Layer 9 of a small transformer language model trained on English Wikipedia (13 layers, counted from 0, width 128).
A neuron's activation on a vector x is SiLU(gate . x) times (in . x), where the dot is the dot product.
The model reads these tokens: " " "le" "av" "ing" " the" " be" "ach" " with" "out" " an" "y" " ca" "ter" "ing" " pro" "vision"

The vector x that enters this layer's MLP at each token. A number n stands for n times 0.0068.
0 " ": 135 167 35 156 36 -137 5 68 45 95 9 -121 220 169 -125 -235 71 49 -151 -1 41 89 -162 -115 115 -28 7 128 -66 245 -110 191 17 -3 -59 -112 64 -69 -185 -1 89 169 64 -12 167 -59 -116 170 109 -148 24 8 -67 -26 -88 -2 -138 125 -174 38 -189 194 -76 59 124 -285 -299 -3 69 189 -105 90 -61 0 -143 32 -34 201 -75 -78 6 -58 -80 90 -7 56 -20 -66 -145 -125 -9 -35 -18 70 -36 38 -9 -11 -113 17 -46 78 -45 -28 37 -34 -76 -157 114 -145 57 -72 231 52 -5 33 -220 90 -59 5 -72 -1 73 -72 128 -122 66 -453
1 "le": -51 184 -113 188 64 -90 285 105 -122 170 143 54 -42 134 -148 -146 -8 6 -9 -76 -51 49 -73 -66 -89 -140 -34 -57 -170 28 -30 118 -23 28 -37 -26 137 -38 -172 122 188 -39 -16 -230 145 5 -64 -22 4 -88 -137 -143 18 16 -10 67 -161 155 -19 -100 -25 -90 38 69 38 204 113 12 83 -10 -200 213 -131 -38 -65 101 -140 -158 -35 -80 192 -123 12 82 183 -43 20 263 -66 114 130 -155 -94 9 -39 196 50 -44 -200 -9 157 -232 -126 -109 -61 180 -149 -42 -154 -245 -63 -23 27 66 -54 23 -102 49 -14 6 3 167 -86 -194 58 59 16 -177
2 "av": -42 -29 -164 -218 84 -125 -35 -6 -40 1 -31 109 172 83 52 158 212 176 72 62 359 38 69 11 -240 74 140 71 -106 130 195 148 -197 138 -205 -24 26 -50 -52 83 -55 473 87 -94 -45 0 -130 172 56 -251 -17 149 -230 -15 -147 75 -52 67 -70 -47 -18 -23 26 -95 13 69 31 153 -102 -31 -118 160 41 4 138 3 -134 -47 35 -100 -80 -114 -68 103 -157 -15 -115 246 -87 -149 100 -2 90 72 71 -16 176 -50 -134 84 29 -161 -31 -203 -231 53 114 -9 15 -31 29 -126 64 -70 2 44 -170 152 -17 155 166 71 105 6 99 246 -93 21
3 "ing": -137 56 86 116 229 -24 76 96 -90 46 -64 -120 67 76 16 -211 225 -19 122 -85 258 169 -60 100 -31 -28 36 -164 103 188 -5 136 -156 -15 -166 -65 -45 43 -175 -4 -45 159 10 -20 28 98 -88 203 -49 -217 -246 11 -129 -67 -13 68 -95 127 18 -161 100 -52 -94 -71 57 -128 -12 21 -27 256 -289 32 40 -408 -74 -98 4 -130 65 -51 -49 49 -49 -78 -42 133 -21 263 -236 -34 -256 -45 4 34 -99 -48 -113 -66 -145 8 5 -39 -15 -92 -3 -48 67 -142 56 -215 181 17 30 -48 -22 108 -117 50 -78 -198 -13 151 -128 50 136 31 -69 0
4 " the": 0 51 209 259 -1 61 133 121 -164 32 30 -181 6 5 102 -93 110 55 -55 -60 104 39 -71 21 36 -78 125 46 27 41 -10 49 -42 -17 18 -81 220 -31 -163 -13 41 148 99 -48 -19 22 -220 96 30 -171 -134 33 49 -27 -42 -43 -178 165 -22 -33 43 -23 -24 -44 41 -33 0 42 -44 64 -279 280 21 15 -109 -35 -18 25 -51 -121 -211 33 -129 57 0 134 -75 135 -183 -88 -215 -46 -18 183 -30 -257 188 81 -283 14 -26 -29 75 -69 7 5 -2 -162 30 -344 62 -78 112 14 7 22 -94 38 -49 41 -33 208 -51 -59 51 -24 -18 -124
5 " be": 173 217 182 51 -30 -57 102 34 -94 -20 279 -118 34 -112 37 4 143 -81 68 -132 40 -150 -5 -73 134 53 -20 -25 -97 -120 95 69 3 5 -84 -123 46 -170 -55 166 -35 28 57 -162 -78 -57 -258 -113 106 -376 51 143 78 -4 -163 -12 34 200 -138 -155 100 -23 33 109 112 3 -61 -115 53 -74 -390 93 -51 -50 -10 39 -295 9 12 -77 -114 172 -96 -29 151 98 22 -73 -152 -34 2 -47 120 -49 -145 90 12 76 -115 -20 152 -189 -65 -103 -118 57 23 -172 -94 -122 -75 80 222 164 -9 32 -89 60 -41 -20 -76 82 -78 -181 16 86 -144 -117
6 "ach": 30 82 -189 -50 25 -38 -98 136 -75 -85 69 58 36 -25 44 42 223 -10 124 -131 -4 156 -285 -69 -97 -143 -90 -146 -46 43 159 104 -61 106 -228 -56 -159 -6 -145 187 -27 259 -4 -20 170 115 -132 145 173 -255 2 80 -106 -79 -102 -17 -100 24 43 9 15 12 28 -144 113 -14 -40 102 35 -5 -231 29 -106 -70 -27 127 -187 -56 -35 -52 -33 1 28 132 -65 -26 -110 243 -161 41 -363 35 -56 84 75 -138 187 -17 23 142 -17 -219 65 -114 -145 86 -66 -147 -217 -184 39 -60 58 -31 -161 79 -29 -56 -191 -236 -155 218 11 -33 57 100 -96 -74
7 " with": 35 19 35 103 182 57 -94 35 96 129 9 -217 109 56 169 -139 166 59 -21 -70 34 -78 -138 -118 -52 -5 258 55 24 67 -17 5 -40 -116 -127 -101 -167 -30 -27 50 0 143 112 -141 -79 -23 -176 112 55 -300 -113 -21 -56 147 -149 123 -145 130 135 -160 76 38 4 -101 -7 -83 -21 -37 -25 28 -431 137 -94 -92 22 -67 -96 -44 110 23 -35 70 -135 -41 87 -6 -90 144 -180 13 -174 -43 -89 133 16 -74 185 28 -120 20 39 -151 -107 -24 107 45 19 -133 8 -223 86 53 161 -160 -43 20 -196 14 -3 -58 -70 265 -155 -38 83 91 68 -8
8 "out": -41 89 106 83 80 -129 -75 209 -18 -46 134 -241 29 113 243 73 156 63 -1 -149 132 -85 -38 -112 -139 -136 37 6 -164 135 -50 26 41 -50 -178 -103 -159 -114 -15 167 -8 240 48 -76 -31 33 -222 3 -122 -156 -134 -37 26 -12 -73 -7 -180 115 41 -34 44 -108 -68 -224 87 -195 12 -75 -97 171 -144 105 -4 -150 145 32 -80 -15 -28 -13 -106 10 -3 106 -87 23 -99 185 -10 189 -210 -211 207 61 -117 42 116 -1 62 -65 -105 -223 -221 18 30 -49 176 -141 144 -99 194 73 207 92 -104 -5 -219 101 -109 -234 -114 -30 -144 -101 9 -3 -4 -2
9 " an": -78 95 96 130 101 -53 34 123 -37 28 76 -187 -24 78 -78 3 273 59 -64 -64 92 -184 -137 -25 2 -239 119 -64 -25 -20 51 -19 -143 4 -141 -132 55 -49 -49 88 5 128 -37 -164 86 124 -247 172 -35 -223 -118 182 37 58 -87 81 -146 30 -86 -170 -150 89 19 -81 -16 -20 -58 -78 143 -108 -76 195 -1 36 -28 60 -126 -51 -57 -121 -259 -122 -109 52 81 111 -82 173 -44 -65 -183 -76 -110 35 -148 -92 237 283 -131 115 -194 -142 -87 -49 -57 -69 -73 15 128 -236 244 65 -59 23 -7 -67 -31 -8 -7 124 37 218 -19 66 -210 70 -60 16
10 "y": 39 20 138 -37 11 -68 -117 122 -61 82 82 22 -40 57 -98 115 186 -61 93 -161 152 12 -75 81 -33 -101 16 -114 67 113 85 -47 21 -85 -13 -59 -45 -97 100 151 117 92 16 -219 38 4 -244 -110 -41 -194 -130 41 -103 -12 46 -108 -20 107 12 39 106 -110 219 166 5 26 -204 93 -8 -48 -261 196 -112 27 -96 80 103 111 -87 -59 -217 -128 33 201 -22 167 -87 221 56 46 -74 -93 22 -85 52 3 -130 109 47 -206 22 -147 114 -28 79 -188 116 -1 69 -113 200 29 239 -58 19 -6 -15 86 -112 -238 -129 378 -218 -51 72 -19 147 147
11 " ca": 144 182 131 194 9 -77 178 96 -38 85 50 -8 -232 37 24 -209 115 -94 -191 -94 47 166 -67 -22 -65 5 19 -8 -95 19 58 131 -57 -29 -166 -189 -33 84 -149 235 57 130 -4 40 102 -10 -183 27 29 -254 -157 179 52 14 116 -103 125 54 -185 -164 56 220 36 -87 20 51 -228 49 -61 -137 -110 72 -46 72 65 5 -157 -81 -27 -64 -193 -160 -84 103 135 21 2 -58 104 -149 -122 7 -142 102 66 -67 57 103 -206 14 174 62 -150 -151 -87 -218 144 114 -124 -180 -6 212 -36 67 -92 -83 -245 57 -41 -8 -136 -52 58 -228 -51 -117 -78 -14
12 "ter": 19 268 -89 22 -58 -138 11 46 -91 -50 144 -110 -93 70 24 48 -27 -21 -45 -15 -66 209 -44 -46 -131 -6 -2 8 53 93 43 46 -88 96 -157 -42 100 60 -128 10 -68 299 11 -68 -27 246 -232 156 -41 -237 -67 9 -170 159 2 62 -64 -14 46 48 70 158 -48 -56 -75 148 -81 -14 -125 -101 -247 115 -191 -183 -42 33 -67 -70 289 -210 -208 -36 -151 130 204 -15 -20 239 100 115 -111 -3 -51 104 84 179 -48 -23 -235 269 217 -242 -13 9 -61 43 101 164 19 -46 -35 -225 117 -27 -48 251 -62 57 -31 -22 -122 -141 138 -175 40 -69 149 49
13 "ing": -39 69 -77 65 38 -52 161 -4 4 -34 44 -30 -62 135 73 -12 272 -43 23 -18 165 166 -118 100 -65 -37 -111 -100 42 52 5 -9 -216 -45 -99 -37 -130 88 -99 58 -129 110 -48 -52 -12 160 -167 122 -158 -282 -218 -23 -99 91 22 -27 43 98 26 -208 128 -98 -11 -172 136 -40 -3 -21 -220 117 -313 107 -91 -350 -72 -92 58 -123 95 -213 -252 -40 -106 10 10 81 19 336 -42 96 72 -37 22 -28 -26 57 -121 -22 -174 141 -30 -124 -87 -148 -49 65 28 -136 172 -103 7 169 7 -162 59 -7 -190 41 -60 -154 -8 169 5 -28 133 -74 -22 90
14 " pro": 237 236 14 173 29 -108 -40 10 -41 105 58 -175 10 122 -22 -213 -34 -120 2 17 249 -100 12 -47 -108 14 145 -138 -115 -4 -5 -58 31 -239 7 -93 -68 -127 -17 91 21 181 60 -61 19 164 -23 -11 6 -83 -137 113 -60 112 -94 -178 27 0 -169 -88 206 164 -14 -47 82 -8 -40 15 -40 33 -301 78 16 -105 -114 76 2 -137 108 19 -241 45 -46 -152 66 3 56 0 -14 1 -68 10 -96 -17 200 13 109 -3 -311 -71 130 -155 -267 5 -133 -204 -37 -104 -107 -273 162 -65 144 7 46 -30 -103 -2 38 29 -82 18 81 -209 -34 126 117 29
15 "vision": 6 114 109 180 -88 -106 -159 280 35 -220 31 -44 -76 23 95 -62 25 -95 117 -65 209 54 74 -207 -125 -34 -89 -8 -207 91 -20 116 -136 75 -201 -167 -75 -83 94 67 -223 312 63 35 -173 266 -179 102 76 -74 -42 -12 136 -51 95 13 -131 177 -85 -20 -46 -31 -159 -216 -78 18 -115 -93 1 64 -205 27 -26 66 -175 -47 77 -57 21 -73 -139 19 -30 -55 -117 64 143 179 -14 148 -52 -80 -80 -49 -39 20 22 -92 95 316 47 14 -57 -173 8 55 -73 -74 213 -110 -6 -108 100 -88 -4 -100 -167 173 87 -81 57 7 185 -93 -67 100 151 170

Each question shows the input weights of one neuron of the MLP. A number n stands for n times 0.0009.

n59 gate: -30 -37 -19 -56 93 74 -25 -79 -56 -3 0 -91 56 3 47 126 -57 140 -98 -159 -6 -31 -123 21 191 67 -169 160 -70 -15 90 50 71 15 -129 -59 -101 -242 115 -99 75 116 119 -74 0 121 -73 -126 -63 117 157 -124 97 49 -201 0 -48 -6 134 -72 127 84 -67 104 107 13 37 0 41 -99 240 118 89 111 49 -265 -98 -158 -9 56 9 -123 18 -22 30 -37 162 40 22 86 -147 25 120 115 -44 116 -19 175 -196 34 31 235 -130 115 -97 -244 -58 3 31 167 -31 121 -125 -104 60 56 -59 -25 -58 -87 -140 -46 105 -245 19 -56 40 -6
n59 in: -120 67 55 -13 -29 -16 91 -35 90 46 140 55 101 -91 -127 -29 265 -49 182 -65 -205 110 161 134 -6 174 -209 -103 152 -90 78 49 42 -123 122 103 -226 128 -39 -84 -57 -3 118 -96 69 84 0 -109 -10 42 -186 29 -174 71 -84 91 47 -111 127 68 39 32 142 87 147 166 -200 231 164 -139 -75 -14 137 -90 124 79 -122 71 6 156 61 53 -45 80 13 211 29 29 148 -16 -104 6 -56 -179 53 134 -39 19 0 22 193 -95 -29 -129 98 -39 19 0 75 45 144 72 170 99 -20 -292 84 -3 35 42 25 -48 72 167 -33 -16 109 -52
Its two highest activations, in order, are on tokens 4 " the", 15 "vision"

n65 gate: -72 204 67 -16 -10 26 -49 22 -58 162 -13 101 -87 68 -19 35 -96 -61 -140 -78 -9 -32 115 -38 -199 69 81 -105 59 -74 -55 3 -144 -216 281 55 137 -6 117 -35 66 19 -47 61 -115 119 -59 -205 58 -99 26 -3 49 -48 -122 165 80 -158 -126 103 83 -19 -16 146 -111 169 176 240 -13 225 -3 -54 67 192 63 -56 -56 80 35 -77 190 -13 162 96 -12 -86 -36 -80 -75 99 110 -158 -16 -26 -23 -78 -156 35 65 220 -94 -117 -45 122 -104 107 41 -16 -127 -205 -150 59 -33 32 -52 94 -177 -68 -162 97 -63 -88 118 42 163 35 3 -233
n65 in: 110 -140 227 3 96 -3 -106 -6 -95 20 218 20 -33 57 -60 81 17 132 185 -99 148 -266 94 3 35 -113 47 101 161 -72 56 -10 -62 112 -3 -20 -13 -169 215 -26 -195 -23 23 3 -166 -56 142 105 56 -72 30 -10 197 -72 -108 232 88 -17 42 46 -240 36 3 76 -101 -23 20 66 -50 241 -59 223 7 164 -133 -124 67 63 -190 -33 23 7 16 -118 41 68 -3 -52 67 141 -146 20 -70 -43 282 146 219 -33 149 -26 53 86 59 72 -156 -56 -179 66 -100 -100 197 35 112 -231 133 -36 63 53 -26 0 32 -55 22 17 137 -20 -104 -66
It fires most on token 13 "ing"

n201 gate: -6 -213 -12 -100 -92 145 -30 32 88 -148 -12 134 -166 18 -33 15 -139 71 -81 -68 -75 -38 -165 174 104 -23 -92 175 -108 -18 -56 56 -53 40 17 -3 -27 -47 68 -197 -60 76 70 111 -168 92 124 196 -161 79 74 -162 15 -103 29 36 40 55 49 -83 -118 -15 -40 9 -186 143 -109 36 -27 248 -231 -146 -160 -29 -122 129 -63 29 111 -12 -124 -248 -107 44 -123 47 115 123 -45 -6 6 -35 -66 -127 129 -51 -65 47 -24 -50 -45 39 -29 62 -12 -15 61 62 -54 134 -6 132 -128 3 -63 0 -77 74 -35 12 41 0 26 24 -6 53 -126 -228
n201 in: 9 -6 -161 -19 87 -9 19 15 83 78 -31 100 -87 -75 -109 -122 -86 93 -27 3 66 22 120 146 -33 18 -159 -31 16 59 111 16 -113 -36 -6 -89 138 -37 72 -40 54 -40 33 -92 -117 130 0 0 -50 -110 97 -90 360 148 -197 -65 6 -29 -42 -177 145 96 -223 128 -205 -91 -114 -53 -3 74 -81 199 -226 -163 -128 63 32 -59 175 143 9 -154 34 348 48 -187 115 74 47 -68 50 -16 9 31 -47 72 -6 -67 -261 -43 16 41 -12 12 37 -122 104 40 0 -40 41 -108 -178 -40 -3 -90 102 81 128 -56 18 -58 -30 -6 -25 -62 6 -103
It fires most on token 13 "ing"

n110 gate: 45 -10 -59 43 3 46 30 -6 33 56 59 178 -72 -106 -36 -197 -110 102 148 158 73 10 3 129 154 176 66 16 -87 62 62 30 19 73 -196 -72 0 104 201 0 -48 174 -209 -143 -89 167 -54 36 -46 -23 106 56 -30 -124 -163 -220 -74 106 -90 92 186 43 -80 -3 129 -46 -251 -33 -156 144 131 -59 -45 -33 55 -86 60 13 -65 200 -33 -100 45 81 67 19 -184 -100 23 140 178 128 -143 -191 -30 -76 -142 97 46 81 -69 20 -176 -62 -224 -86 188 130 76 78 -60 -70 88 29 63 151 -59 -53 -171 112 -16 100 224 169 133 46 49 49
n110 in: 48 76 46 74 -77 107 173 -139 131 -142 -6 -19 -206 -19 120 39 -154 274 -3 -111 60 -61 147 -51 54 -24 -74 67 -141 43 43 3 24 54 134 92 50 142 -145 -24 27 -3 18 85 -110 212 -116 52 -74 -12 -170 70 -121 -101 9 -12 139 -115 27 104 -73 -182 -45 156 60 34 49 200 75 -138 -132 -45 -79 171 -93 -50 -53 -34 109 -9 -18 -72 -33 152 89 76 132 24 53 -171 142 -95 81 105 9 77 179 124 -163 -158 46 -99 -21 227 46 130 46 21 211 106 -37 -33 126 145 -56 -61 -116 56 -78 -3 -69 51 118 -46 -93 27 112 28
On which three tokens does it fire most, strongest first? 2 "av", 12 "ter", 11 " ca"

n52 gate: -240 -194 -75 22 -76 148 -236 -62 -97 13 82 3 130 19 -60 -37 32 -44 -19 120 3 -35 74 -102 188 -80 270 75 0 0 66 121 262 -80 -31 41 -38 -16 57 16 242 -3 105 -109 186 129 -97 -106 102 -184 25 -25 83 41 170 -158 -10 86 12 9 -60 -13 28 36 -22 -102 -56 143 -3 -69 221 -20 -40 -135 37 -106 -16 -22 63 -60 22 -93 -137 16 -46 196 60 119 -42 -138 63 41 3 -79 67 -51 6 3 -136 -28 -41 -146 -132 -22 83 -41 -44 307 -48 -10 86 61 0 -171 -38 47 44 92 -115 152 53 -124 49 -217 -147 172 -50 -89
n52 in: -100 -65 -93 15 9 -114 3 80 119 99 132 160 -90 -221 27 -56 132 -115 145 24 -47 99 49 -18 94 61 3 119 0 15 -24 251 74 -29 52 150 24 21 63 93 -15 -83 -142 -74 197 108 -74 -170 21 86 161 243 36 24 54 21 -34 56 73 27 -30 15 -67 167 -157 91 -81 18 -116 12 -6 -181 -56 83 -118 -15 -49 33 -101 72 -87 3 -174 57 157 47 -78 -152 55 -48 75 12 -180 24 -15 -188 -18 -50 57 -9 157 30 -93 -99 27 221 -128 51 -133 29 -52 41 15 80 -24 -15 99 -124 168 -21 136 -297 58 70 -91 -27 -33 78
It fires most on token 13 "ing"

n177 gate: -143 3 -89 -33 -93 -75 63 -250 122 159 -120 -132 24 72 -156 74 21 9 127 -168 122 45 -128 -88 178 -17 -42 130 -91 -86 93 -39 33 -125 150 39 -36 -15 114 45 -35 -147 -185 225 32 -48 9 -133 -160 21 72 -96 39 -51 -27 213 -15 72 -111 75 -6 -51 -166 -11 27 -139 80 18 -6 18 -42 28 -198 -77 59 -106 -67 155 187 27 -84 -112 -44 65 9 204 -3 -15 -48 24 -6 -36 -24 -66 52 148 51 -101 -132 -222 -154 99 57 72 -132 -57 53 146 -151 -52 160 -41 -71 -100 112 57 39 27 -9 -60 -150 41 -26 -72 -6 30 -47 -75
n177 in: -43 282 -120 13 35 25 64 19 -60 -48 38 -48 -108 -51 -54 -53 107 25 128 -25 -52 117 58 -224 148 9 131 -56 -6 -3 38 302 16 190 46 -63 -115 19 35 -76 0 -16 -112 -135 9 -22 6 -82 64 59 211 199 -128 44 50 -32 183 53 -68 -54 -221 -82 -62 -73 -94 -67 -82 -38 16 -193 171 17 87 -91 68 109 197 63 -34 -114 199 115 -62 -44 -3 -116 -44 -59 154 276 25 32 93 54 90 -201 -45 -88 -35 22 16 -156 -94 -142 105 -48 -22 -16 118 143 51 -107 -72 194 70 -104 104 10 -22 92 81 109 152 105 45 -110 -88 184
It fires most on token 4 " the"

n42 gate: 127 -87 188 117 124 166 62 54 -71 -137 -10 -111 49 36 -46 0 3 39 83 65 -158 45 -43 64 -178 -216 167 190 63 -126 32 36 93 -278 107 -32 -40 135 -173 97 218 -122 172 77 19 49 -20 -129 7 -87 33 -78 56 123 -6 -163 -60 -109 -169 62 -42 0 -38 -69 10 164 -78 -46 -40 -13 104 137 -231 26 147 -63 66 36 -77 -62 -75 -115 35 -181 28 29 160 -35 -76 97 33 -121 152 -75 20 26 -167 -90 -150 -42 -233 118 0 -32 85 108 -109 184 102 4 76 -114 -50 151 135 42 -146 -121 -243 62 -42 -6 -110 -13 46 165 -23 -42
n42 in: 42 -78 3 64 104 6 -25 33 -61 -73 168 -98 -168 9 -107 -102 -56 -168 63 52 6 30 99 -30 -9 -71 -80 93 -214 42 97 162 69 -112 206 -97 139 -6 125 91 -127 -135 -152 39 206 -131 41 42 -15 27 6 -9 52 -136 -70 70 -53 155 -66 122 6 208 -65 164 51 -43 -79 37 -336 -24 18 157 -87 124 60 -96 -6 64 84 213 -146 96 84 82 -180 -159 -140 -75 -59 -54 89 107 -3 137 158 -40 -55 -15 156 30 18 -107 -24 -201 92 77 -48 94 68 121 -3 35 100 -90 12 85 -21 43 15 -119 -33 -33 0 -148 49 12 126 21
Its two highest activations, in order, are on tokens 0 " ", 3 "ing"

n130 gate: -128 34 31 6 -38 -31 97 107 121 22 50 -116 -44 173 131 0 -32 56 12 128 -227 -34 -124 61 -30 119 22 -43 51 22 97 107 -89 -157 -36 -28 -193 -77 -3 -112 172 -80 156 65 -42 12 73 170 60 -256 -57 -143 32 84 28 50 -16 -237 -21 -122 137 231 167 -27 -18 53 -189 9 98 -97 9 -171 -49 198 18 -130 35 124 62 22 84 -117 34 -220 66 -129 47 -19 -104 62 -81 -3 158 -38 143 126 -170 -99 -41 -166 75 179 -31 184 -88 63 -6 -15 25 -114 6 18 -170 86 -69 62 -25 -9 150 -19 -34 -37 -27 -249 16 -56 99 -47
n130 in: -189 262 183 -26 -136 -6 -303 83 -106 152 -52 137 -26 -117 -32 22 -86 -71 -162 45 16 -48 -164 -60 -152 -3 159 166 -125 96 300 -23 -105 -6 72 -71 49 207 -136 68 -19 -130 -92 0 -75 168 -129 13 -280 38 108 -16 -59 10 -170 87 97 125 167 100 125 74 85 -47 -115 -20 -19 133 49 -106 -100 -34 -115 -74 -10 16 56 -55 -51 116 -152 -190 16 199 -66 35 84 -6 -39 16 16 -100 -151 -52 95 -117 -107 -57 26 -64 16 205 -10 19 16 -127 51 -26 26 -59 -118 -157 -10 -38 -118 -81 -136 -23 -41 169 6 28 44 127 10 35 -35 117
On which token does it fire most, and how strongly? 11 " ca", at about 1.1

n169 gate: -299 189 -22 172 -45 -3 -51 -25 -51 -35 128 -26 96 87 -144 9 -117 202 56 -150 -109 -54 -39 -166 -56 9 -141 -9 133 0 -92 26 -95 -12 77 -83 29 157 70 -121 -71 -260 -3 -3 95 -77 -36 202 -67 -116 68 127 61 -60 67 54 79 -66 3 -10 -3 -131 -115 -18 -79 161 19 -19 -97 -153 -57 -145 182 -146 34 -39 -3 -95 -180 64 83 19 179 60 -139 -195 -160 -136 3 -266 32 -16 -81 -67 -126 -180 3 22 35 -41 -112 -32 -67 -25 45 154 63 -9 -29 -17 -106 3 -20 76 45 -92 -197 183 -132 93 -147 87 89 -71 203 -25 -66 -99
n169 in: 76 -97 137 116 -21 -167 -12 197 86 -81 -51 102 15 3 -21 -271 -67 138 -53 0 46 -134 -88 -155 -9 -81 -180 144 9 -119 -45 -84 268 46 -40 -136 -18 115 -81 -160 66 88 -38 56 72 0 -159 47 -12 0 -45 -113 -81 53 74 6 108 -149 6 60 15 81 -134 17 -85 108 -30 -9 -72 -116 0 -22 -106 -6 -32 30 76 181 -148 113 -83 -257 -21 -3 78 -79 3 -6 -103 89 -72 -66 -187 -84 121 21 -186 -18 -45 -133 42 177 154 -12 -132 0 -32 124 -69 -19 39 69 -52 -106 -66 -86 36 -27 47 21 -3 -41 -198 0 -33 -151 197 -105
On which three tokens does it fire most, strongest first? 2 "av", 0 " ", 8 "out"

n223 gate: 141 -97 160 85 -135 92 109 -45 0 23 -26 -16 197 -86 -46 -23 13 -144 -48 -3 207 -147 80 39 70 -172 148 13 7 36 -131 30 -45 -114 146 42 -60 58 177 -33 -130 3 128 58 123 -95 10 29 92 -207 -208 -46 30 33 -59 -184 7 -143 26 -183 10 72 137 176 -16 66 198 -135 -50 85 -33 138 13 -10 -74 -50 7 -232 185 -56 -46 73 -103 192 -16 39 -239 32 -53 -162 -62 -177 -103 121 -140 23 -30 -39 102 -81 -142 82 -85 -163 69 -43 3 198 7 -95 93 -22 -27 -36 -13 -43 98 36 -13 63 -209 -109 -230 -129 -162 -240 -58 95
n223 in: 10 172 -3 180 -95 -121 115 138 -29 -322 164 -43 98 13 108 -210 40 62 -71 13 76 -13 183 -35 -80 51 -33 -158 -127 94 124 -128 -191 -44 158 10 76 -78 -85 55 -57 58 22 49 6 65 97 -208 69 -103 -7 196 76 -33 231 -72 -24 41 173 39 -94 -92 169 9 23 -86 -42 141 -86 -39 -161 -66 -65 45 -29 -7 -130 49 104 79 105 -109 13 218 -73 -142 75 -220 -89 104 69 -88 70 33 43 -96 30 -78 -203 -155 43 59 36 46 -30 -138 -100 -247 -76 11 -99 -35 124 -178 76 -85 118 89 -19 230 -26 151 151 122 46 52 3 39
On which token does it fire most, and how strongly? 4 " the", at about 1.8

n116 gate: 105 -42 -113 -3 138 80 -22 -81 -46 -31 -86 179 -141 -28 -227 9 -256 132 87 -107 -119 -12 65 -27 57 -158 37 -70 16 131 110 -108 82 77 -53 -55 43 -254 141 -113 71 15 -21 88 68 95 53 197 -126 -94 139 119 19 21 40 37 76 35 -66 -43 -43 -37 143 76 214 -86 -46 40 130 220 -37 -48 -60 -149 135 -118 75 -34 -70 -135 -40 -68 193 -15 237 -12 -98 -73 -81 -73 -111 -141 -62 -31 40 -22 25 106 -18 181 0 -3 -61 186 -6 49 -30 94 -3 -102 155 166 -104 -139 53 55 64 62 -39 -126 -99 69 -9 0 -167 -64 -33 132
n116 in: -3 -15 21 -54 -18 -179 6 26 -136 -15 110 -39 60 -108 -12 -41 70 30 167 54 41 -83 -97 59 35 -52 -78 -91 -82 86 -9 -141 118 -78 -69 92 -6 -18 18 83 20 0 -193 -74 -98 -30 82 -47 -228 -65 24 74 9 110 6 3 28 -68 134 -75 -89 33 -125 134 76 126 44 203 -48 -18 -3 267 -179 98 41 -136 -9 119 -6 -161 321 15 123 -89 207 -3 -72 -144 -81 -83 30 24 -42 -128 -45 150 -57 94 -212 88 63 -69 -33 24 39 -141 97 21 -15 35 57 -95 -119 18 202 15 232 -78 135 93 -70 55 52 -120 0 9 162 -42
It fires most on token 15 "vision"

n229 gate: -134 -126 -149 -146 -9 50 -248 -25 -56 47 0 -47 -112 82 -47 52 -156 -3 -28 -69 -27 -193 -44 64 -30 58 125 62 -136 -9 62 144 -80 24 -33 22 142 277 -31 -78 30 -116 15 133 -33 22 124 -86 -78 -43 -19 53 38 112 -56 190 26 127 18 -128 -62 -56 36 93 25 122 -31 88 32 -100 -112 92 31 19 -80 -51 -32 -137 40 50 -109 -66 -190 133 -217 58 44 -142 195 -49 81 -94 22 181 -25 19 -235 -86 50 34 213 141 -105 115 -47 34 -83 -37 101 27 22 -221 -45 18 85 -190 12 -103 -190 122 101 153 96 116 -85 -179 95 -81
n229 in: -44 33 -57 33 43 30 202 105 27 146 -97 -226 52 165 104 144 -3 61 33 -213 -133 45 -117 -51 68 -83 12 36 77 -48 15 -119 -60 24 6 -178 240 201 -52 42 -32 -110 30 84 -76 64 137 -93 -70 240 -52 -85 -92 36 233 -55 166 22 -92 61 -39 137 -77 61 159 -76 -103 -6 12 -130 -128 -182 -48 -3 -161 55 25 -91 189 85 12 -114 -72 54 -26 105 -9 -123 61 18 97 106 120 -79 -9 -80 -92 -15 -49 60 9 52 142 127 79 34 -39 -115 -169 -118 3 85 122 60 71 161 -9 -119 -194 -82 66 6 -53 144 -138 66 30 27
It fires most on token 8 "out"

n64 gate: 138 -39 -198 93 -48 -27 52 -243 -57 -97 -84 -55 -30 97 -190 98 62 124 151 -27 -135 -3 83 6 -35 -9 -124 -98 -163 -3 -24 294 60 0 114 54 92 -6 115 -51 -108 98 -148 -75 26 -90 -34 -24 -100 0 188 -60 -9 -12 -51 -51 -87 -170 56 -69 138 -76 -35 49 24 -231 9 24 -232 -132 57 111 83 51 44 6 117 129 -3 69 18 -79 12 161 -52 42 -15 -48 18 -135 -142 -3 214 -54 -61 -67 79 77 121 -98 115 76 18 117 -148 -64 51 -60 15 -10 -137 47 77 6 -369 60 -63 30 80 64 47 106 35 9 98 42 -54 -109
n64 in: 27 -30 -15 -58 -123 -34 68 -42 -146 169 -377 129 -169 108 43 85 169 -111 -24 -6 188 -64 50 111 6 101 -6 -106 -3 -21 -31 83 -61 -27 -12 104 -6 133 58 52 -125 -139 126 9 12 -126 66 -115 34 24 34 135 68 -46 131 -55 -174 214 -114 -31 12 -43 -92 62 139 40 73 -163 121 -61 58 68 -175 106 -81 109 -28 -116 52 49 141 -87 9 9 -74 106 101 245 -28 -134 49 101 -143 -9 -87 130 -204 112 181 0 -40 -59 -21 -37 -92 -37 33 -12 -87 -109 -114 -39 -192 36 -65 49 -107 -62 -57 -49 -93 -39 -83 -253 -96 -3 27 -65
It fires most on token 7 " with"

n122 gate: -6 -3 -73 -156 213 47 15 -134 185 59 -62 -24 157 95 104 189 -48 89 -148 6 17 118 -78 9 -78 -43 -15 152 162 -59 -112 30 -111 109 -9 -23 45 -44 24 144 43 154 -81 -164 37 -44 115 -41 62 -52 -18 65 -63 12 50 -21 64 -3 133 -47 138 -27 -14 -37 -49 -107 -111 12 51 -53 166 -40 111 32 67 -3 -18 168 120 121 -159 -48 125 141 -200 -47 77 6 -3 -9 -36 -139 -179 -139 219 -164 -48 -73 80 -17 -89 -71 -26 -24 -133 202 -3 -88 -71 -305 -30 -23 18 -61 12 -91 41 89 -148 -83 -6 0 -65 51 155 23 -105 -169
n122 in: 108 -6 -28 -3 111 34 -26 174 37 -60 182 -26 37 -40 40 -6 157 20 67 69 50 37 127 176 -50 31 -201 -59 -209 -68 26 -71 -152 -52 116 -133 -29 -22 -63 23 -85 73 137 -124 41 63 -73 51 -26 81 164 267 -46 -28 -8 -51 38 6 -36 -66 60 77 -14 -46 -101 17 -57 -20 98 -60 80 93 67 59 53 147 0 -37 189 -51 37 6 -106 -37 -61 -191 -128 -214 35 -119 -43 -66 -26 -14 0 69 -26 -73 -9 259 -32 -43 161 145 -11 -157 149 102 115 -98 -92 -144 111 104 0 -11 -199 31 -22 132 14 -56 33 9 -29 -102 104 -86
On which token does it fire most, and how strongly? 2 "av", at about 2.2